Layer 3 of a small transformer language model trained on English Wikipedia (8 layers, counted from 0, width 128).
A neuron adds its activation times its output weights to the MLP's output. To switch it off is to set its activation to zero at one token and run the rest of the model.
A neuron's activation on a vector x is squared ReLU(weights . x), where the dot is the dot product.

Input weights of the MLP neurons that the questions are about. A number n stands for (n - 500) times 0.001.
n11: 704,582,419,516,451,622,512,570,474,377,529,696,717,429,624,487,600,552,317,661,811,625,365,606,560,469,637,696,414,600,519,335,710,393,399,245,547,470,186,442,679,540,457,536,337,445,673,371,460,607,532,576,550,228,832,488,555,444,419,718,394,508,353,250,478,843,647,508,443,588,397,556,463,416,785,617,434,568,607,534,252,344,615,571,619,627,459,680,596,327,337,598,620,460,351,484,504,516,315,193,730,438,583,362,445,527,344,475,645,408,389,289,395,437,480,531,529,623,466,683,511,580,637,449,570,431,422,462
n64: 557,603,524,676,649,458,703,621,715,509,496,378,789,603,514,538,217,495,779,496,439,735,356,801,677,465,664,582,314,544,487,784,360,205,467,504,635,500,354,372,740,449,676,617,424,330,573,348,422,240,437,351,474,375,496,361,442,505,430,347,522,317,428,158,655,375,599,196,620,628,816,470,393,665,749,704,259,354,587,481,577,314,597,432,349,762,515,642,435,450,509,599,619,495,585,309,643,469,312,415,612,475,559,295,92,271,555,681,561,538,217,420,291,529,424,500,486,419,688,595,387,378,596,776,523,658,504,328
n206: 399,500,286,665,572,527,548,504,777,672,456,671,346,603,587,320,464,496,704,639,681,479,387,476,382,610,616,743,560,806,260,610,413,412,661,571,582,640,393,500,607,491,411,686,710,586,541,323,672,613,504,713,283,475,669,469,588,364,568,574,134,423,583,366,444,228,383,625,496,303,521,565,518,542,454,532,364,527,492,803,344,421,565,261,598,541,461,278,525,588,358,442,689,470,472,11,564,698,311,466,176,485,470,286,371,375,631,259,627,955,492,402,462,450,457,475,399,218,505,429,637,613,482,504,581,533,553,360
n221: 482,508,488,344,573,569,804,458,486,611,763,529,579,357,306,394,395,436,478,455,529,584,419,469,277,363,482,652,562,762,392,477,400,536,520,351,607,404,380,460,473,474,628,467,703,449,338,448,466,304,507,437,628,704,504,374,421,466,608,459,526,405,425,492,607,226,341,636,360,429,525,545,325,375,813,570,403,573,636,882,395,478,536,385,564,496,226,650,346,504,325,627,318,639,476,563,570,412,808,482,554,682,374,665,563,491,384,370,562,484,568,478,580,648,353,579,457,622,212,518,603,489,417,551,515,557,577,372
n317: 679,633,629,404,314,545,548,537,424,574,733,428,463,373,504,449,462,700,445,372,674,457,672,292,359,637,216,603,512,756,379,585,316,519,780,396,544,435,482,426,467,553,444,341,310,674,329,407,357,463,484,685,623,588,570,636,437,379,516,556,480,623,428,385,187,471,203,500,709,358,427,766,434,481,415,651,508,518,785,448,511,423,431,556,366,533,341,216,508,597,443,489,322,500,519,621,483,516,638,607,616,496,328,512,266,380,395,318,433,517,643,571,591,652,524,496,508,616,718,442,550,826,187,476,604,701,361,428
n339: 654,631,450,523,789,725,318,389,292,572,612,720,481,620,547,376,505,505,486,671,536,230,444,517,580,568,438,744,226,541,441,93,435,688,623,518,426,425,474,677,758,662,515,407,652,297,274,451,182,599,426,197,303,363,573,500,650,486,559,724,680,657,633,227,634,294,393,440,510,274,451,395,327,388,351,441,534,639,424,690,412,580,560,467,749,566,442,794,459,377,395,597,540,505,561,397,451,778,320,652,568,229,644,789,644,344,782,524,578,890,343,569,349,392,297,550,303,435,594,724,491,332,244,500,548,342,763,450
n457: 285,578,405,638,853,523,602,335,576,341,651,595,684,636,340,524,384,563,656,688,637,561,473,607,527,470,640,559,535,611,268,531,327,406,631,615,438,490,505,487,405,464,500,288,603,443,201,21,495,422,597,456,172,618,396,459,529,58,599,429,548,688,575,580,434,495,447,408,128,590,713,670,509,389,607,412,305,548,735,448,362,571,495,518,624,516,419,421,491,554,532,475,563,249,317,277,364,606,527,601,578,396,182,869,505,393,759,363,588,852,393,605,474,673,368,534,453,371,434,726,551,513,495,692,321,515,725,563
n697: 648,549,547,624,478,764,460,564,631,349,517,443,526,708,394,319,508,648,447,432,595,375,402,453,420,610,330,366,610,570,613,577,728,402,715,483,482,578,427,546,563,626,492,266,489,665,603,458,504,470,514,449,786,462,253,410,286,438,454,493,428,568,354,314,338,757,667,453,593,460,406,564,489,591,725,542,583,725,451,586,411,292,352,732,214,681,467,518,489,496,519,479,390,434,520,653,511,482,412,615,538,306,500,405,585,492,566,369,405,558,269,318,443,405,428,591,443,689,508,448,632,565,327,450,647,421,626,504
n840: 485,727,455,326,477,930,542,609,532,613,357,407,458,507,530,580,267,435,341,329,354,519,628,451,447,614,442,737,485,453,339,489,458,540,624,475,455,354,508,570,504,504,529,429,639,485,468,390,508,395,571,738,729,608,360,582,490,355,386,300,549,272,540,548,451,399,443,279,438,431,507,419,675,769,456,460,453,367,642,342,557,694,642,338,397,482,539,236,708,573,500,582,450,196,578,527,640,583,400,672,606,542,455,314,508,474,367,399,603,616,566,407,526,405,743,573,448,545,371,616,623,564,607,511,543,855,291,432
n936: 454,541,496,727,698,610,584,492,405,531,754,688,338,468,440,470,363,277,367,612,481,285,329,566,432,500,778,519,441,592,662,379,353,354,622,435,397,273,536,453,545,618,534,239,735,256,492,273,496,581,349,440,301,519,624,574,654,472,415,412,401,583,255,428,470,467,596,409,683,484,687,560,500,753,627,496,396,654,523,509,289,572,633,480,623,845,382,504,615,536,467,489,534,491,466,496,584,520,375,318,797,487,500,677,382,422,769,566,429,348,366,351,124,454,709,562,391,659,449,722,450,476,609,606,388,631,451,410

Output weights of the MLP neurons that the questions are about. A number n stands for (n - 500) times 0.00093.
n11: 500,853,652,573,555,640,212,561,370,598,635,151,417,546,655,500,529,333,563,518,587,466,385,374,489,507,135,547,575,348,600,606,447,393,504,380,608,638,658,559,507,165,516,589,544,465,443,577,406,319,532,331,417,584,302,634,533,485,599,488,557,592,536,508,418,430,257,528,340,512,512,507,512,531,315,521,551,374,589,504,685,412,589,615,425,710,379,496,324,549,624,524,348,447,728,643,446,590,546,350,384,634,547,275,480,376,577,507,608,675,160,437,750,572,526,733,500,504,580,523,581,725,306,500,452,425,735,390
n64: 461,263,678,364,412,569,323,430,558,733,755,417,629,253,418,456,462,418,577,304,654,205,114,705,585,517,528,646,729,530,540,379,461,441,174,601,568,564,605,466,382,662,482,636,427,558,374,479,419,381,459,380,322,396,227,776,639,664,256,529,278,455,550,459,347,491,551,372,445,560,635,547,399,650,803,392,741,580,291,698,562,487,541,444,351,365,433,412,641,366,658,404,580,532,596,478,434,803,601,684,235,622,437,535,607,635,740,300,619,651,619,424,509,648,619,434,598,387,766,599,743,387,634,389,153,379,500,462
n206: 691,535,329,467,430,641,435,582,379,650,568,481,564,533,536,816,326,646,407,851,542,674,324,687,440,547,434,636,676,589,500,704,544,702,700,376,400,357,575,476,476,260,300,545,432,383,492,449,450,644,323,717,508,679,366,693,484,614,432,407,448,477,526,245,369,670,422,364,551,500,399,611,607,447,504,562,139,399,548,521,261,475,298,452,648,488,613,636,457,358,428,658,483,436,188,564,297,588,512,420,795,357,487,614,567,347,535,587,590,459,455,555,155,500,357,562,696,767,523,351,426,492,457,225,381,359,687,539
n221: 463,349,632,658,448,747,460,442,416,455,457,490,557,603,480,531,589,470,482,471,366,456,380,427,440,632,470,607,423,463,658,272,419,602,638,379,450,543,415,702,609,426,607,424,546,661,618,296,752,675,472,577,503,344,601,404,434,336,599,537,352,399,614,546,487,529,312,415,436,378,489,500,669,651,466,596,485,519,442,458,407,469,446,771,797,429,585,709,724,490,503,546,354,547,582,308,529,337,383,406,547,398,458,405,514,494,375,560,332,729,335,651,363,442,547,427,483,478,809,466,331,493,510,660,421,500,470,405
n317: 504,772,384,324,626,423,312,290,592,401,270,375,458,555,393,617,525,396,508,289,347,593,422,479,628,650,483,456,715,508,558,314,500,455,298,261,542,606,410,345,658,368,686,508,593,321,377,612,472,695,652,214,478,337,475,500,362,396,612,504,673,507,667,730,628,562,627,500,427,565,588,756,445,566,625,475,539,330,587,576,570,617,797,317,564,612,578,672,617,219,439,634,429,383,614,619,427,496,410,317,690,740,448,411,293,597,470,583,467,729,520,564,353,523,576,697,515,621,611,282,433,438,493,515,406,481,371,433
n339: 479,619,379,331,400,508,388,309,573,976,408,265,483,661,322,576,523,612,496,567,574,579,496,317,533,423,477,297,384,742,529,692,566,711,580,553,365,382,319,345,593,405,517,416,609,783,441,427,457,504,422,586,500,676,354,559,339,580,509,299,549,597,386,818,712,670,784,644,526,584,370,500,771,399,538,572,463,722,317,367,698,328,496,496,739,625,532,593,837,637,537,443,257,504,561,384,736,319,310,603,598,508,491,454,431,640,452,423,364,334,263,229,513,313,455,475,594,545,568,351,293,492,452,283,545,430,467,612
n457: 614,465,545,385,461,512,520,448,677,513,457,535,484,641,500,636,375,443,377,795,419,439,455,338,548,373,264,609,340,741,352,840,443,377,400,586,332,516,603,245,615,690,269,438,598,466,297,543,382,525,530,311,368,684,578,521,567,567,267,554,543,743,620,193,707,548,439,355,616,591,458,202,570,777,380,566,726,448,548,310,517,508,446,474,411,377,430,455,491,451,645,526,680,271,526,476,496,535,421,544,752,619,496,336,592,558,405,680,796,383,546,407,509,292,740,529,568,830,629,208,413,467,496,508,738,536,440,535
n697: 663,466,590,402,401,418,555,448,536,671,702,662,538,405,575,622,655,472,489,487,565,579,329,541,453,590,737,553,529,621,479,400,349,497,378,551,486,507,593,480,722,446,362,605,482,525,600,470,432,385,407,391,559,579,658,514,570,587,392,421,507,374,475,579,436,689,235,511,348,482,371,338,546,329,364,459,377,519,522,639,692,667,510,425,309,327,536,538,435,486,633,428,305,462,504,380,503,165,465,701,364,846,500,334,368,460,630,642,515,578,542,447,485,417,520,458,419,444,507,339,511,358,626,480,544,613,853,520
n840: 450,656,469,581,855,397,565,394,382,473,532,456,364,399,659,589,416,450,432,618,476,515,496,480,470,459,384,328,500,611,423,606,420,678,341,532,335,332,537,642,660,413,432,434,616,225,690,555,488,627,433,519,569,624,431,481,489,647,766,642,341,546,906,568,690,430,646,536,300,274,468,608,152,527,442,475,500,468,410,524,496,581,432,554,460,236,324,500,504,344,553,224,523,475,364,428,529,665,535,353,646,603,614,569,645,430,703,362,580,227,566,602,298,534,522,368,665,442,738,496,333,481,526,556,719,379,522,548
n936: 555,331,725,377,649,493,680,512,515,359,450,518,661,418,573,358,488,692,600,476,439,526,839,405,489,643,488,595,420,670,534,563,456,403,417,504,344,460,646,496,741,584,442,526,310,481,576,446,767,336,381,365,423,553,312,548,514,347,439,383,315,479,531,400,287,393,300,701,535,430,450,558,309,721,694,424,389,537,500,447,545,314,538,528,596,611,681,246,492,415,500,636,644,670,640,339,521,535,425,475,453,400,527,259,637,494,650,529,239,455,642,477,500,456,684,444,427,321,645,548,410,522,514,525,799,500,257,624

Each question names a token from some text and the token that comes next. It shows the vector x that enters the MLP there. A number n stands for (n - 500) times 0.014.

Then comes g, the gradient of the next token's log-probability with respect to the MLP's output, scaled to length 1. A neuron's effect is roughly proportional to its activation times (output weights . g). A number n stands for (n - 500) times 0.00075.

",", then " a"
x: 542,108,527,477,462,487,577,528,498,521,547,504,497,525,486,506,569,464,497,474,386,604,474,559,436,529,546,488,502,482,411,433,559,485,459,453,615,484,404,496,427,474,420,476,538,457,468,632,750,473,586,448,452,472,481,438,457,528,484,508,446,374,424,490,470,486,430,550,487,456,496,494,581,484,657,530,493,511,498,535,514,530,501,485,566,364,544,516,529,472,485,676,489,546,463,512,396,435,513,485,514,531,488,525,496,728,497,495,531,505,628,525,477,518,477,515,509,489,461,517,483,501,482,506,520,514,511,592
g: 455,394,487,490,440,300,585,502,519,371,454,598,542,441,528,438,498,626,651,370,655,671,621,620,614,423,609,587,439,564,736,703,247,534,412,393,613,598,768,480,336,392,565,364,481,356,594,616,566,642,533,504,490,368,576,299,624,522,548,548,540,303,407,315,530,496,295,403,492,325,407,459,564,690,517,630,618,564,292,444,566,529,425,570,486,509,556,324,405,691,615,605,575,460,498,421,505,497,372,539,580,665,522,363,471,629,758,832,442,203,438,518,508,260,582,494,536,636,317,314,523,373,456,432,472,342,556,442
Which neuron, switched off, raises the next token's probability most? n221

"ust", then ","
x: 365,306,470,479,498,374,461,464,513,566,543,580,582,523,543,578,755,606,465,547,503,531,538,516,475,471,376,589,556,411,550,426,566,483,596,609,417,552,625,464,378,547,340,416,464,447,399,576,575,492,498,467,575,520,532,421,515,577,518,504,508,499,532,585,519,363,531,500,434,452,447,435,559,560,531,401,497,484,653,399,486,577,525,525,554,365,619,526,491,556,551,530,453,483,498,519,276,498,510,612,539,507,350,538,494,592,457,553,461,463,479,501,494,459,420,436,554,486,445,521,590,570,448,533,410,383,446,641
g: 605,518,638,676,435,624,465,371,613,386,418,505,403,613,473,540,491,474,431,390,499,484,354,579,416,506,457,729,632,648,418,634,453,719,498,355,492,412,400,486,402,842,422,579,534,376,526,450,439,562,437,606,439,298,600,312,504,424,433,503,504,340,528,692,651,313,476,637,605,761,683,524,173,435,353,401,280,401,577,294,399,435,570,693,573,584,604,433,627,468,347,597,454,333,485,774,404,439,447,371,747,517,388,440,581,527,547,519,540,636,380,457,554,349,346,625,495,618,571,365,472,476,406,500,581,745,473,550
Which neuron, switched off, lowers the next token's probability most? n457

"ar", then "ed"
x: 491,201,453,580,467,357,556,475,532,481,534,419,524,457,435,602,579,553,494,516,589,499,592,471,589,440,438,509,489,367,576,528,455,543,488,546,483,539,497,469,516,463,420,448,355,532,454,706,418,509,568,562,435,585,495,510,440,522,574,443,456,465,494,504,503,442,501,536,499,461,454,553,478,395,527,515,558,636,502,389,486,467,382,566,438,501,472,396,439,483,538,555,514,704,529,449,454,479,501,539,597,591,480,558,447,566,543,396,550,571,477,573,534,520,512,480,691,522,494,514,570,530,429,551,394,365,414,694
g: 502,502,316,414,438,358,516,489,352,600,509,425,695,493,528,503,583,428,530,642,579,526,764,557,509,363,477,419,595,420,605,389,425,450,484,377,635,454,432,512,569,694,487,438,449,703,384,168,428,454,421,648,645,383,370,500,521,604,295,444,414,436,540,562,309,483,554,437,356,389,389,353,580,623,629,469,166,389,753,341,477,449,435,373,357,596,604,528,564,636,757,420,299,506,563,408,542,627,674,509,701,449,652,483,306,463,479,477,446,408,562,399,733,597,422,545,414,656,624,719,376,557,671,574,686,565,499,642
Which neuron, switched off, raises the next token's probability most? n317

" Sc", then "ience"
x: 486,193,487,423,439,530,515,458,566,594,536,491,504,513,528,479,492,574,442,577,477,460,400,499,589,548,513,486,473,502,455,616,448,436,399,601,530,581,674,478,477,499,459,562,557,557,512,543,509,489,393,506,544,569,455,310,641,558,499,546,501,513,490,482,470,450,386,516,518,407,476,428,578,485,556,474,398,404,560,532,505,500,627,502,427,413,507,474,514,516,502,505,594,446,465,467,417,546,542,521,363,603,538,441,455,720,598,622,459,500,474,518,405,459,578,399,483,501,601,509,495,418,490,548,499,509,611,623
g: 446,508,658,416,553,464,461,448,446,502,551,570,582,407,889,793,395,508,544,515,427,785,379,463,482,498,599,536,499,609,290,396,425,489,591,443,757,666,504,338,695,557,379,549,364,432,562,579,562,552,439,448,763,564,574,441,457,458,370,626,402,507,444,633,421,624,513,503,346,554,532,508,475,602,398,530,325,488,620,371,497,701,777,439,446,634,342,393,461,511,500,467,335,439,443,535,623,495,615,226,385,236,525,475,262,499,540,674,623,505,541,301,254,469,635,573,365,474,348,363,642,579,432,477,404,620,480,441
Which neuron, switched off, lowers the next token's probability most? n206

"ele", then "ton"
x: 445,305,672,475,424,378,478,489,438,505,474,413,530,472,412,497,420,459,480,594,525,546,504,617,546,541,490,484,513,507,443,533,533,478,508,435,480,458,699,496,583,518,647,405,462,531,597,562,505,495,349,442,488,489,527,428,507,481,338,404,507,446,506,485,589,368,460,493,514,563,632,462,391,551,462,466,522,483,470,457,485,490,418,522,443,471,595,631,544,442,608,510,576,534,537,409,514,514,547,506,569,726,627,511,402,649,530,611,435,463,410,535,529,546,382,529,579,442,451,482,398,468,539,552,442,587,530,639
g: 439,529,682,524,512,231,448,403,504,657,580,615,567,393,612,379,370,450,605,543,402,460,403,529,468,786,449,659,449,607,409,359,673,387,594,668,442,365,554,422,496,429,871,532,421,561,547,600,324,410,740,771,222,359,547,598,608,691,683,394,552,330,546,371,552,444,480,481,642,524,393,446,586,484,403,468,361,626,322,221,488,526,558,386,421,328,519,485,365,566,519,542,446,507,622,520,527,501,499,573,398,564,366,526,595,584,480,228,479,379,610,513,339,319,767,375,591,516,529,470,655,515,447,512,473,530,632,547
Which neuron, switched off, lowers the next token's probability most? n64

"ar", then "ist"
x: 535,250,533,446,423,462,553,445,503,486,495,413,446,430,379,627,628,522,527,482,586,498,679,477,555,416,447,534,505,415,530,534,470,550,439,433,452,593,472,452,575,417,493,423,342,561,453,700,458,486,544,509,467,563,508,498,381,510,552,480,479,508,505,544,513,453,479,506,564,507,437,559,439,386,589,556,485,605,486,346,447,542,456,489,454,469,573,421,501,491,495,547,540,642,504,446,480,447,534,531,568,669,440,543,449,707,552,352,519,551,509,531,497,502,511,503,672,524,551,574,514,529,407,550,465,378,426,734
g: 491,660,413,544,539,435,205,567,465,474,441,331,575,356,695,373,485,555,548,398,651,409,438,514,637,558,308,515,631,449,564,394,447,400,586,331,654,520,433,350,627,443,676,315,586,513,445,617,272,402,610,364,330,793,507,643,381,557,302,547,674,576,516,536,465,512,659,401,462,522,715,633,505,590,483,427,557,475,535,568,518,487,200,408,448,711,446,740,545,250,411,385,579,611,636,524,617,481,397,654,548,514,493,379,100,494,596,519,345,527,580,445,588,662,467,448,605,452,512,421,622,524,530,566,395,391,659,497
Which neuron, switched off, lowers the next token's probability most? n317

"rib", then "ut"
x: 389,307,507,401,483,515,566,589,530,547,456,463,542,534,436,614,483,571,411,415,528,458,495,445,610,523,461,593,560,451,627,527,535,387,615,540,484,378,642,457,576,352,480,533,518,444,425,544,544,466,445,516,594,562,474,474,547,626,470,449,515,481,444,533,440,539,551,468,446,440,477,472,440,487,424,466,527,467,482,345,530,516,328,538,508,380,494,561,640,505,583,525,450,499,497,596,462,515,622,409,624,659,515,462,441,677,398,541,528,471,543,468,550,571,522,422,590,472,379,496,477,566,428,385,583,598,464,651
g: 458,516,616,445,618,572,501,602,451,530,364,650,433,474,380,707,326,449,560,508,561,573,657,546,675,581,665,511,448,432,377,366,402,719,536,572,168,405,482,508,659,369,514,455,671,343,344,589,575,320,579,590,292,444,575,419,416,505,342,437,593,463,815,568,667,615,520,412,518,443,570,562,419,563,495,476,462,406,506,599,522,499,487,256,194,559,482,651,472,234,500,495,666,452,714,386,453,507,657,350,404,531,574,330,535,438,472,639,604,591,809,439,777,343,400,444,564,380,473,473,329,557,507,424,551,595,393,436
Which neuron, switched off, lowers the next token's probability most? n840

"ed", then " the"
x: 375,130,455,411,496,598,525,432,504,591,596,494,570,510,429,738,525,475,559,430,465,572,487,582,459,434,402,576,566,537,447,498,502,521,454,434,518,591,494,424,501,470,533,468,498,541,484,498,588,490,448,559,565,465,560,422,560,523,417,473,487,552,601,584,550,427,361,446,573,480,528,506,427,415,520,322,551,562,573,469,469,545,542,487,530,218,502,478,577,495,556,549,518,565,499,502,498,465,546,470,570,541,536,526,596,533,481,535,483,501,545,528,528,485,458,424,455,460,477,488,488,463,568,526,403,435,486,472
g: 575,470,367,539,427,640,386,477,547,649,513,442,499,597,490,427,592,743,322,430,438,542,553,497,329,606,525,540,478,399,557,571,635,643,779,374,415,400,321,477,536,544,480,353,594,488,528,458,410,426,510,762,497,572,578,503,498,395,526,413,511,574,492,467,491,466,402,555,631,457,303,654,584,547,519,520,506,617,470,520,393,519,386,401,529,531,554,698,488,459,478,454,816,333,564,572,395,317,630,338,421,646,167,221,575,404,347,426,299,589,521,599,680,592,322,506,628,655,190,477,742,728,704,356,475,521,447,340
Which neuron, switched off, lowers the next token's probability most? n221

"y", then "p"
x: 420,257,611,622,481,425,524,489,558,575,512,344,487,523,459,565,448,523,564,594,539,534,521,519,537,473,427,602,479,482,463,556,458,529,519,499,480,668,277,436,392,467,492,624,444,522,560,494,615,586,517,487,519,522,471,542,537,413,471,413,491,466,617,524,535,370,476,544,330,533,488,487,442,598,440,533,442,466,518,495,412,405,506,509,484,485,533,492,565,479,466,578,546,535,510,423,384,614,457,480,487,507,500,596,494,666,410,599,546,523,556,589,500,401,504,459,710,417,514,398,419,435,506,505,469,444,412,468
g: 563,547,436,625,647,572,559,465,462,674,546,559,361,438,498,521,754,396,545,409,747,410,498,493,287,498,498,580,379,789,466,320,676,420,526,500,555,305,162,426,550,599,523,606,608,463,654,377,618,535,542,406,237,654,657,384,462,478,511,392,484,463,533,565,575,388,656,610,556,558,216,682,625,519,477,474,406,506,552,305,517,462,452,411,278,575,439,522,392,347,449,582,486,589,593,346,549,503,404,331,502,486,580,531,363,224,528,523,503,774,613,553,439,428,397,332,408,491,507,453,507,449,501,708,534,710,787,420
Which neuron, switched off, raises the next token's probability most? n206

" to", then " be"
x: 503,210,538,538,422,605,419,504,529,538,518,432,485,604,462,505,574,518,502,471,471,556,476,611,427,479,521,439,456,495,496,407,574,443,465,397,454,608,455,496,489,428,453,605,483,559,536,490,616,444,522,515,444,462,636,387,490,460,529,464,531,436,489,587,542,509,525,538,484,619,438,513,516,518,620,583,552,508,503,405,470,565,465,466,652,479,651,574,372,538,421,597,460,539,433,469,345,504,480,436,524,549,461,486,444,645,452,481,422,501,483,603,468,569,469,415,473,451,468,462,515,421,607,604,510,509,508,489
g: 410,596,277,529,381,613,450,417,806,483,666,482,635,378,536,448,557,429,543,600,642,361,503,589,422,369,592,468,396,492,303,268,523,398,765,554,640,613,283,473,586,447,566,662,535,624,495,493,478,431,355,142,221,395,534,573,660,452,559,430,647,404,406,408,471,617,653,269,478,523,638,574,627,627,491,429,652,553,645,598,606,594,530,418,516,538,387,542,492,515,560,521,602,392,471,403,470,490,529,573,596,488,352,401,375,404,502,539,362,559,338,622,480,702,633,419,408,542,541,328,264,598,413,559,296,811,548,535
Which neuron, switched off, lowers the next token's probability most? n11

"ion", then " of"
x: 470,127,566,444,523,515,496,328,531,593,447,409,477,494,659,605,521,392,421,528,468,531,471,502,515,536,545,437,469,457,550,546,522,408,469,503,512,581,491,379,436,589,450,573,507,482,547,508,528,491,388,471,524,494,531,442,549,439,496,471,525,507,416,519,500,424,554,600,544,494,669,405,505,484,495,400,516,515,532,487,471,579,650,533,454,615,556,462,475,541,546,562,372,455,529,608,417,464,459,496,564,599,505,535,603,615,461,589,416,485,469,456,502,473,508,434,542,531,401,545,550,508,593,526,487,462,512,692
g: 511,580,490,807,413,468,600,449,357,486,521,382,383,418,600,570,413,689,470,329,538,573,626,473,330,496,525,558,570,411,597,660,608,658,556,357,599,328,586,489,658,718,399,595,253,371,488,421,566,592,524,387,307,500,150,383,724,493,528,329,446,564,315,516,582,534,576,573,486,323,360,308,595,578,340,494,488,559,653,420,464,478,593,556,445,500,693,394,562,535,612,557,445,556,531,394,344,575,463,502,309,445,680,555,697,577,438,445,416,298,481,536,493,714,444,285,620,455,411,621,420,661,592,383,680,744,325,504
Which neuron, switched off, lowers the next token's probability most? n936

"ar", then "b"
x: 553,217,495,531,412,438,486,460,497,487,479,455,448,411,468,621,550,499,452,514,590,460,583,457,511,450,430,491,479,367,536,581,496,548,461,546,401,620,560,461,528,460,398,393,351,527,465,731,398,472,544,547,447,565,494,528,452,541,532,470,486,503,489,494,496,513,547,516,571,535,438,535,460,357,540,457,572,610,474,323,434,483,500,612,455,576,548,448,440,564,492,567,553,526,527,450,420,506,493,566,600,584,470,581,551,590,567,483,601,526,472,496,525,437,554,482,615,515,569,595,539,520,387,559,498,339,463,712
g: 546,553,439,571,534,380,452,565,620,366,402,546,507,565,588,328,336,566,622,637,609,599,449,458,543,245,546,282,577,480,530,394,534,279,440,537,535,431,785,702,392,359,461,812,344,332,636,794,553,403,638,619,513,377,532,293,425,532,531,387,471,457,432,567,631,511,710,553,543,611,479,572,498,403,563,585,530,544,474,495,431,308,467,688,473,438,498,392,679,652,508,752,544,686,468,525,514,556,565,338,476,455,526,468,592,392,701,541,366,376,188,788,393,452,343,388,661,430,382,416,487,416,329,462,472,501,426,454
Which neuron, switched off, raises the next token's probability most? n697

",", then " St"
x: 531,118,478,482,475,479,551,511,500,563,500,500,512,573,532,428,585,532,503,452,383,590,414,585,498,524,520,484,485,491,405,464,550,475,474,407,569,477,350,470,423,485,441,479,472,521,500,643,786,473,626,441,439,446,520,495,463,513,495,570,469,408,449,538,496,494,472,545,499,479,492,478,509,476,650,518,481,514,505,504,512,524,580,437,555,421,551,478,488,431,459,668,504,543,485,454,477,475,485,443,569,543,493,545,526,622,498,485,486,481,609,497,500,499,436,517,538,503,497,554,479,490,463,444,537,487,483,652
g: 560,492,426,434,558,646,547,556,783,545,431,565,539,517,442,432,372,341,600,598,616,391,465,276,302,604,471,483,520,818,487,245,370,386,610,521,313,178,695,411,595,792,427,479,653,552,659,303,303,304,390,724,452,476,586,668,426,356,560,524,563,340,470,561,475,449,361,565,332,565,378,561,509,542,572,470,292,520,477,604,224,517,557,335,453,491,489,510,605,333,319,586,535,605,464,632,483,614,562,385,405,437,614,528,368,379,655,426,573,579,552,504,540,583,483,628,605,601,597,651,594,527,552,560,570,362,564,489
Which neuron, switched off, raises the next token's probability most? n11